Layer 3 of a small transformer language model trained on English Wikipedia (11 layers, counted from 0, width 96).
A neuron adds its activation times its output weights to the MLP's output. To switch it off is to set its activation to zero at one token and run the rest of the model.

Output weights of the MLP neurons that the questions are about. A number n stands for (n - 500) times 0.00071.
n2: 652,542,401,557,548,268,600,503,543,355,462,699,610,576,631,471,517,432,463,538,365,632,639,662,443,416,595,376,529,611,660,366,360,431,547,694,442,315,397,550,487,641,381,462,430,367,503,568,614,448,324,648,651,425,432,304,564,672,391,303,519,372,420,503,369,497,392,623,443,731,542,575,371,306,697,457,549,462,509,479,550,358,562,504,638,350,417,339,520,320,553,660,576,509,574,630
n27: 505,549,589,563,396,954,412,647,683,633,456,618,575,687,656,396,300,564,358,691,358,154,324,324,270,459,749,362,364,692,669,679,660,570,762,611,308,463,396,518,432,568,734,643,489,393,616,169,27,514,587,587,301,207,586,387,419,692,392,423,321,357,646,426,715,513,272,425,475,424,364,258,543,295,558,652,308,594,681,500,476,509,267,686,439,495,478,629,615,671,421,524,545,427,651,486
n47: 396,324,570,443,549,470,461,530,719,669,536,398,430,437,551,580,627,475,471,357,441,457,405,532,493,512,444,300,601,544,484,423,323,410,289,717,469,540,677,337,521,500,724,461,434,482,412,345,467,586,462,536,399,482,416,599,652,405,406,603,547,351,536,667,617,385,590,684,539,507,597,496,326,592,621,491,555,572,346,669,639,524,461,419,723,465,468,481,345,539,379,374,317,491,655,494
n48: 272,534,663,395,516,600,542,397,513,433,325,496,738,640,459,468,382,525,396,347,596,560,504,645,300,440,489,604,535,466,426,547,478,336,373,496,432,686,638,548,400,470,705,688,590,497,133,610,515,443,572,716,794,521,583,473,305,452,454,504,405,594,441,572,304,462,542,587,451,513,411,537,503,343,424,457,782,423,538,620,533,583,416,247,613,726,354,710,236,446,544,722,535,446,504,485
n63: 406,521,596,606,610,574,518,405,389,307,344,562,620,586,423,525,647,519,508,505,450,470,583,427,309,330,676,564,613,413,585,394,614,406,382,581,428,375,553,658,574,533,387,565,596,376,538,634,529,643,568,518,487,553,512,575,478,604,533,344,437,623,457,497,512,492,381,318,406,644,525,471,513,432,594,472,699,600,548,359,400,522,409,410,305,387,560,514,517,444,475,468,660,408,497,547
n88: 424,384,725,457,717,429,598,464,562,457,511,298,545,300,412,624,366,619,462,639,522,436,475,574,549,585,555,452,613,393,525,514,665,460,397,500,534,439,183,559,323,349,464,473,520,500,403,455,500,548,662,345,582,640,686,452,409,508,379,429,532,510,450,483,612,582,327,483,425,492,635,480,639,496,388,593,779,350,546,581,669,344,685,488,541,192,471,503,472,434,289,808,493,542,493,748
n91: 470,515,786,677,587,389,581,519,471,630,726,526,670,466,522,425,396,314,588,551,548,638,248,242,500,686,356,443,775,427,282,462,353,447,399,546,462,552,441,439,458,606,475,578,433,520,599,359,496,611,543,342,399,483,536,684,641,523,648,413,387,496,345,311,416,630,463,796,319,360,369,372,503,511,430,595,639,588,534,466,471,439,437,500,344,639,424,338,637,496,489,580,527,520,726,533
n99: 794,326,463,566,510,341,644,355,493,554,601,434,460,509,341,577,723,486,437,497,625,307,553,402,396,479,460,568,554,520,317,420,380,388,583,400,448,540,643,545,528,469,410,521,530,554,637,638,369,408,503,604,450,371,523,487,393,374,461,577,398,646,550,648,544,302,521,455,590,667,634,440,605,572,676,568,399,623,562,467,614,401,216,463,593,513,555,699,398,533,366,513,590,567,462,393
n127: 686,346,613,378,519,785,371,511,508,602,575,569,650,566,514,561,568,203,396,667,471,410,558,528,493,507,660,218,378,384,365,425,379,579,402,463,470,453,542,448,497,649,560,530,451,559,475,515,482,564,567,589,552,406,620,467,717,246,410,556,413,616,678,422,327,345,490,552,534,783,470,322,522,371,525,503,456,652,441,511,424,438,471,258,623,475,264,561,687,673,360,525,678,602,514,411
n158: 385,463,551,476,433,726,429,553,602,477,379,551,597,541,682,478,505,351,296,385,534,446,458,419,546,407,532,532,484,495,513,545,546,517,459,408,540,522,696,608,547,591,459,433,601,483,469,554,595,574,446,476,462,401,622,628,483,443,437,461,392,817,493,552,481,491,582,440,439,482,471,548,458,442,584,460,475,517,524,559,513,656,455,459,380,448,467,530,510,651,432,435,379,463,622,508
n274: 422,516,504,518,283,526,473,535,602,447,559,780,428,411,435,150,543,415,479,425,363,453,629,466,472,726,504,662,355,517,511,530,549,401,473,519,526,617,458,464,335,690,538,564,637,586,477,597,594,376,605,589,433,629,527,591,507,675,547,439,717,470,577,138,444,408,106,408,608,630,420,635,483,574,461,611,493,586,553,516,659,454,465,733,215,515,590,611,589,324,597,326,349,635,364,152
n286: 587,635,563,688,496,442,722,734,682,447,646,448,355,500,390,457,526,532,577,473,496,303,412,513,403,551,435,285,387,516,433,503,535,448,607,500,421,459,597,540,497,377,575,633,594,560,507,470,602,313,868,384,530,753,198,426,517,322,466,564,643,531,569,586,328,329,437,583,422,561,514,300,429,682,475,641,486,363,430,496,602,600,296,451,604,737,412,680,545,452,382,435,507,429,426,406
n336: 538,237,646,529,354,415,633,588,548,521,588,479,206,580,418,616,511,714,509,379,451,487,549,522,399,431,749,527,276,585,585,553,351,434,617,537,572,424,433,618,707,567,380,542,271,394,615,262,251,631,591,706,414,480,431,440,578,475,415,393,619,284,428,606,586,415,738,487,651,407,595,553,472,609,420,586,467,490,465,443,374,558,493,326,472,452,550,547,530,391,577,649,506,540,354,555
n370: 480,590,583,472,569,484,391,677,436,552,444,616,314,600,519,488,419,506,520,577,334,359,447,473,385,547,367,396,633,678,592,627,384,460,349,620,511,516,369,421,448,451,379,367,503,523,506,330,528,631,510,539,490,442,470,543,409,616,565,387,497,495,550,569,658,571,426,431,348,625,531,406,530,348,645,503,511,343,452,668,486,533,444,509,593,497,450,572,566,483,599,660,477,535,552,611
n377: 280,515,836,503,362,518,599,511,396,430,515,347,570,691,400,488,272,206,453,476,534,436,622,416,492,564,611,372,590,744,581,615,320,500,541,644,586,714,314,434,514,549,548,431,432,542,636,433,238,560,507,496,627,507,440,158,564,468,683,157,551,547,545,851,430,610,625,493,572,314,433,361,598,515,386,518,475,559,469,515,496,490,670,517,452,627,486,496,525,447,500,324,580,358,482,474

Each question names a token from some text and the token that comes next. It shows the activations a of the neurons there, in the order above. A number n stands for (n - 500) times 0.006.

Then comes g, the gradient of the next token's log-probability with respect to the MLP's output, scaled to length 1. A neuron's effect is roughly proportional to its activation times (output weights . g). A number n stands for (n - 500) times 0.00082.

"ing", then "dom"
a: 500,500,496,494,483,509,575,484,473,480,476,472,481,520,476
g: 503,486,504,426,725,320,724,340,737,474,506,616,591,500,288,657,464,453,705,343,464,375,766,541,400,478,512,403,558,497,533,385,509,674,562,605,426,539,571,560,574,661,539,505,265,595,515,425,220,421,429,427,549,597,332,547,335,661,638,554,619,633,320,488,288,486,427,718,319,609,729,523,503,470,392,526,459,332,472,353,733,593,258,398,549,550,531,491,527,293,463,502,431,347,741,420
Which neuron, switched off, raises the next token's probability most? n286

"-", then "one"
a: 499,500,472,484,630,483,499,499,496,481,485,487,499,472,498
g: 462,554,460,528,531,540,356,511,482,467,435,283,678,494,481,576,600,590,22,687,505,269,512,483,649,590,431,380,734,540,462,570,485,535,330,415,331,393,514,768,464,479,339,296,506,780,428,751,597,656,621,566,572,360,520,610,475,595,283,451,299,653,366,574,614,536,598,384,571,440,525,698,679,566,477,392,413,470,668,456,484,575,547,352,325,389,322,508,579,380,499,543,559,476,492,613
Switching off which neuron hurts the next token most? n63

"ed", then "om"
a: 500,473,506,495,477,476,474,472,473,475,481,498,621,491,497
g: 430,412,566,459,593,457,692,380,600,734,298,507,607,432,396,546,352,382,538,377,439,411,625,305,558,607,601,638,881,702,503,474,600,305,519,377,487,378,627,503,495,578,563,390,572,520,403,497,185,531,615,500,396,254,379,521,589,547,316,432,615,419,595,439,552,345,699,580,645,615,450,418,416,716,676,579,318,273,265,592,555,504,609,342,469,460,550,581,350,451,753,593,506,437,546,506
Switching off which neuron hurts the next token most? n336

" in", then " Major"
a: 497,500,486,477,479,486,499,478,479,493,472,491,497,531,472
g: 295,383,622,654,475,692,618,514,574,497,584,601,452,489,609,314,260,626,466,755,363,405,279,472,523,491,449,718,601,545,626,278,590,434,734,629,628,422,461,599,557,611,501,793,460,574,413,530,646,379,613,585,436,367,316,530,415,374,368,409,649,655,278,515,459,418,367,455,691,452,379,568,355,498,307,406,468,515,548,507,723,360,535,811,508,514,265,445,379,398,374,549,514,578,479,475
Which neuron, switched off, raises the next token's probability most? n274

"st", then "art"
a: 473,500,488,685,494,485,498,488,486,493,500,481,483,547,474
g: 614,474,640,487,475,494,567,403,519,781,482,396,607,381,521,325,532,393,634,249,539,390,407,527,342,671,430,761,446,755,351,403,625,507,643,600,647,224,474,600,660,320,398,642,277,325,598,543,195,729,539,578,576,644,466,354,494,552,316,473,516,671,634,431,536,207,421,370,436,474,656,513,428,498,632,514,564,366,418,493,470,471,614,451,470,459,461,506,466,532,739,669,394,464,464,593
Which neuron, switched off, raises the next token's probability most? n336

" in", then " the"
a: 500,500,478,472,477,492,498,522,499,472,474,494,487,502,472
g: 644,574,352,624,677,578,679,474,438,408,620,469,389,466,393,720,561,599,665,375,518,559,467,508,463,350,606,403,397,545,431,698,501,533,423,428,532,452,307,773,697,475,696,600,555,454,460,213,403,293,345,709,430,380,364,381,466,427,586,462,673,439,426,696,550,594,823,605,372,458,510,582,532,592,636,627,488,604,553,435,507,449,541,523,295,484,564,200,577,246,374,438,391,312,345,565
Switching off which neuron hurts the next token most? n274

"-", then " Ad"
a: 476,500,479,474,477,551,488,499,472,478,479,487,476,482,484
g: 516,618,490,481,650,522,727,250,536,411,303,476,471,396,519,359,492,792,455,350,536,437,403,724,521,538,601,516,648,645,581,454,507,652,503,538,521,560,522,532,490,312,545,572,496,339,539,348,376,252,625,615,326,419,333,551,457,549,277,705,406,494,414,511,504,556,471,306,605,526,448,550,661,551,627,178,499,234,599,729,548,666,620,565,596,346,445,444,546,468,233,805,573,517,426,454
Switching off which neuron hurts the next token most? n88

" con", then "qu"
a: 499,497,472,488,502,479,590,472,472,496,499,492,494,481,572
g: 306,265,616,568,560,677,297,615,732,422,668,510,440,527,496,591,233,560,464,598,304,434,578,433,429,360,483,360,557,481,794,331,653,315,555,320,389,544,586,393,423,687,355,498,615,815,408,438,364,417,476,366,549,573,536,575,597,746,657,446,505,637,530,572,388,535,605,396,452,529,395,464,397,643,632,462,375,342,295,638,436,204,465,568,547,642,560,422,473,403,625,561,603,595,536,581
Switching off which neuron hurts the next token most? n377

" F", then "und"
a: 472,496,477,477,480,486,500,485,476,494,498,685,472,493,485
g: 458,520,444,477,640,431,533,505,471,396,535,663,319,428,245,326,411,562,542,565,608,387,837,758,462,372,665,323,518,359,404,736,273,358,383,552,513,600,523,731,551,409,590,303,599,638,509,516,564,405,630,298,538,372,627,835,495,568,465,484,633,557,337,674,180,505,549,561,547,700,515,469,359,614,408,453,549,301,459,566,508,558,532,466,528,676,326,517,439,460,335,419,555,454,562,502
Switching off which neuron hurts the next token most? n286

"\".\n\n", then "=="
a: 472,500,472,481,566,476,472,472,486,472,924,484,561,478,480
g: 223,376,715,521,498,288,264,540,463,606,529,709,538,510,354,469,532,528,472,183,414,575,446,641,580,642,602,433,285,604,581,691,697,362,406,516,428,567,565,317,899,391,318,596,565,521,450,593,377,492,481,571,441,444,570,470,343,562,559,592,466,572,643,464,187,628,505,475,483,492,464,413,570,639,440,479,194,557,422,644,726,393,406,658,603,604,581,486,555,488,463,615,442,520,427,391
Switching off which neuron hurts the next token most? n274

"ing", then " of"
a: 500,500,498,489,489,473,563,472,520,483,477,493,564,491,474
g: 472,699,359,610,319,750,533,753,267,349,533,420,424,491,542,193,792,675,469,549,479,543,153,632,503,568,469,436,265,351,526,638,463,470,403,423,359,618,607,514,508,417,516,425,566,442,564,481,629,562,419,599,564,544,679,570,449,132,550,479,387,420,478,576,577,521,420,421,816,425,442,528,554,567,652,467,538,581,382,480,630,391,360,535,540,614,544,413,398,484,477,567,742,452,330,578
Which neuron, switched off, raises the next token's probability most? n91

"ly", then "wood"
a: 500,500,485,500,690,472,493,582,500,485,487,498,492,505,496
g: 476,465,356,420,659,360,631,345,771,530,614,581,376,390,399,648,449,774,312,433,395,474,398,428,406,577,503,405,625,666,514,590,515,468,402,606,548,394,702,407,573,733,293,459,348,511,325,498,420,501,382,453,530,603,418,300,322,504,629,565,314,533,490,643,211,255,424,509,595,593,371,413,575,649,626,582,736,485,515,404,676,440,499,421,694,694,577,494,640,280,437,451,682,615,625,469
Switching off which neuron hurts the next token most? n99

" Se", then "ems"
a: 480,500,479,498,472,488,479,498,503,472,499,565,489,500,492
g: 492,260,346,534,646,521,568,587,605,458,515,464,517,426,583,478,546,369,736,610,514,137,405,660,375,484,395,442,470,417,426,644,489,516,332,529,396,527,522,450,531,795,589,571,594,462,289,569,440,436,443,357,758,556,492,412,498,512,526,308,625,540,646,294,470,348,664,657,376,508,301,555,486,459,858,457,296,266,581,574,465,468,496,635,521,512,443,530,424,353,777,510,558,735,425,663
Switching off which neuron hurts the next token most? n286

":", then " Se"
a: 499,500,485,474,472,489,497,475,517,623,472,473,472,478,499
g: 431,595,409,502,284,437,500,525,628,505,369,649,523,543,388,362,341,299,645,487,716,643,442,695,405,518,399,640,315,394,432,411,451,376,527,316,658,700,498,517,449,632,554,501,496,757,405,559,477,408,447,614,814,697,554,754,336,626,629,621,602,524,505,355,346,510,271,378,533,497,485,608,615,395,494,662,286,492,566,460,543,410,388,484,624,580,403,609,381,236,773,322,388,460,517,494
Which neuron, switched off, raises the next token's probability most? n274

" ear", then "ned"
a: 492,498,486,500,493,530,473,666,474,477,496,492,485,498,473
g: 569,584,489,605,467,627,148,297,460,498,558,715,600,580,645,405,288,539,293,456,506,447,455,446,558,408,452,522,504,738,615,711,370,487,784,747,594,631,534,340,291,333,595,564,555,400,634,724,532,254,378,708,471,439,339,504,326,529,273,559,533,516,558,340,337,371,558,352,423,692,602,454,469,546,603,397,632,463,571,626,520,318,349,505,459,485,703,422,570,591,520,491,505,523,439,478
Which neuron, switched off, raises the next token's probability most? n88

" break", then " from"
a: 498,500,477,472,492,495,477,514,480,494,500,474,477,497,492
g: 559,283,763,656,376,580,419,643,381,707,493,465,309,456,519,588,578,656,299,665,340,567,402,347,445,550,555,625,443,427,492,579,526,474,542,565,517,604,500,616,463,182,504,391,714,549,497,528,653,430,432,466,400,507,635,715,534,526,483,403,533,380,735,488,754,421,427,624,541,395,356,384,408,430,485,238,342,435,275,585,574,426,666,626,342,414,694,355,676,692,660,384,516,383,328,510
Switching off which neuron hurts the next token most? n48

" ===\n", then "Early"
a: 488,500,473,496,526,485,496,501,551,473,668,476,500,472,485
g: 457,473,804,490,588,463,636,369,609,649,547,370,471,264,460,245,425,469,591,376,617,377,465,442,566,660,610,400,405,484,647,293,395,257,549,348,508,304,534,392,620,286,733,714,407,648,476,500,536,549,586,525,698,774,447,506,552,355,508,515,619,485,470,541,295,411,428,492,667,560,433,417,498,346,706,569,785,292,543,484,581,716,618,604,370,341,623,479,397,516,567,365,457,433,452,495
Switching off which neuron hurts the next token most? n274

" as", then " his"
a: 484,499,479,487,479,497,497,484,654,480,492,578,492,473,525
g: 634,579,704,787,530,522,462,169,222,648,570,565,439,689,438,568,430,361,452,656,317,463,558,446,439,855,326,234,556,402,481,454,564,314,595,350,794,589,607,285,380,482,599,467,520,496,400,490,406,581,365,574,634,454,514,331,609,486,701,391,678,632,524,522,447,466,480,499,474,500,446,618,373,445,758,486,526,656,614,318,466,554,462,538,402,639,507,568,480,432,468,445,476,446,335,388
Switching off which neuron hurts the next token most? n127

" ex", then "il"
a: 484,486,472,949,490,475,473,474,481,478,500,472,495,489,690
g: 339,640,504,521,565,384,622,343,225,300,662,492,458,628,559,526,716,560,540,547,659,417,429,548,616,285,230,459,763,570,644,676,475,574,360,644,575,505,599,555,594,312,380,367,567,546,373,582,399,567,640,417,227,549,573,491,451,447,473,513,459,379,391,568,466,502,660,538,744,551,365,461,426,461,657,492,770,482,355,538,323,190,308,331,680,429,508,562,525,607,611,460,497,421,440,657
Switching off which neuron hurts the next token most? n48

"ius", then ","
a: 498,500,499,490,500,496,486,500,509,602,500,482,472,493,500
g: 354,663,596,372,478,699,587,346,336,563,322,498,641,423,672,340,563,219,554,589,380,541,502,510,516,685,528,397,315,427,507,459,220,543,638,500,448,410,454,582,472,558,530,784,477,381,608,549,487,773,593,445,366,642,616,460,373,588,657,571,480,530,530,414,592,515,954,484,312,622,589,313,378,375,358,503,266,486,540,628,416,487,590,299,423,438,574,477,522,482,412,467,669,454,470,646
Switching off which neuron hurts the next token most? n158

" ", then "6"
a: 480,500,542,488,786,498,496,473,500,483,483,495,513,525,484
g: 350,472,655,419,713,288,569,569,404,647,615,391,307,374,507,548,497,573,381,694,415,467,733,456,503,405,663,451,524,534,606,384,416,276,335,548,414,492,560,490,558,309,377,651,657,469,249,405,526,684,538,700,558,254,622,565,639,564,530,520,481,484,185,679,409,493,671,583,360,539,685,706,379,476,691,491,688,591,473,382,592,403,475,499,629,527,629,494,437,308,363,396,637,357,322,464
Switching off which neuron hurts the next token most? n63

"ust", then "w"
a: 497,544,500,494,475,477,477,477,490,486,495,473,483,500,499
g: 464,611,436,540,358,212,455,427,645,436,477,380,282,284,241,495,307,479,509,822,518,484,535,617,314,331,547,565,469,359,481,582,622,429,733,480,594,452,404,513,232,415,306,605,739,588,469,345,559,477,425,529,466,748,661,700,670,395,779,506,484,527,443,318,321,421,420,602,414,471,511,669,522,601,630,629,714,489,527,555,529,597,483,587,440,623,448,531,495,394,467,410,452,587,694,492
Which neuron, switched off, raises the next token's probability most? n27

"1", then "0"
a: 484,500,496,499,477,480,478,481,497,472,499,496,477,484,472
g: 553,625,540,668,210,553,440,588,516,476,387,603,470,546,486,542,430,552,615,593,528,473,613,313,304,729,434,411,456,448,466,499,534,395,622,641,465,541,176,315,807,438,819,593,403,585,258,564,434,561,587,492,297,443,597,433,736,330,420,469,708,475,579,603,439,205,734,494,562,476,421,508,438,381,599,453,556,376,541,431,497,232,510,500,614,575,468,585,396,615,548,632,548,426,274,581
Switching off which neuron hurts the next token most? n158

" of", then " its"
a: 483,474,860,496,474,483,500,478,472,477,472,483,473,479,480
g: 799,271,523,527,519,571,534,315,599,703,534,515,491,497,530,611,730,379,296,492,455,350,500,444,479,583,262,412,435,527,437,334,533,493,568,631,614,624,643,536,316,336,624,408,550,448,560,687,457,572,629,470,484,431,563,316,468,362,502,758,585,402,561,511,614,659,625,387,364,655,474,437,446,322,682,585,801,464,405,442,252,255,455,462,464,401,761,476,424,706,315,466,346,538,579,441
Switching off which neuron hurts the next token most? n47

"um", then "ph"
a: 491,500,513,491,486,484,498,499,473,473,500,607,495,494,497
g: 333,615,465,251,683,528,548,453,647,705,588,533,518,386,283,592,557,621,279,455,385,497,519,592,551,407,557,377,500,634,561,341,594,477,591,638,381,395,474,560,391,488,664,639,383,642,462,338,527,319,513,241,688,452,606,416,377,645,580,485,585,556,400,776,344,477,318,684,706,486,457,453,608,467,633,495,399,343,516,618,566,312,391,481,721,684,657,673,459,240,388,467,503,264,414,531
Switching off which neuron hurts the next token most? n286

",", then " and"
a: 472,500,533,473,481,472,498,472,472,472,484,476,563,584,480
g: 564,703,582,602,679,399,502,433,435,357,350,480,466,637,549,713,539,610,389,732,383,701,402,376,618,556,625,295,433,474,516,629,483,504,434,468,540,407,463,409,549,587,383,513,404,407,673,645,422,571,439,270,505,449,421,713,526,650,605,447,463,517,650,468,618,817,208,407,263,544,518,513,389,336,448,234,469,331,495,770,362,660,744,411,593,263,517,402,594,487,498,461,523,476,364,577
Switching off which neuron hurts the next token most? n370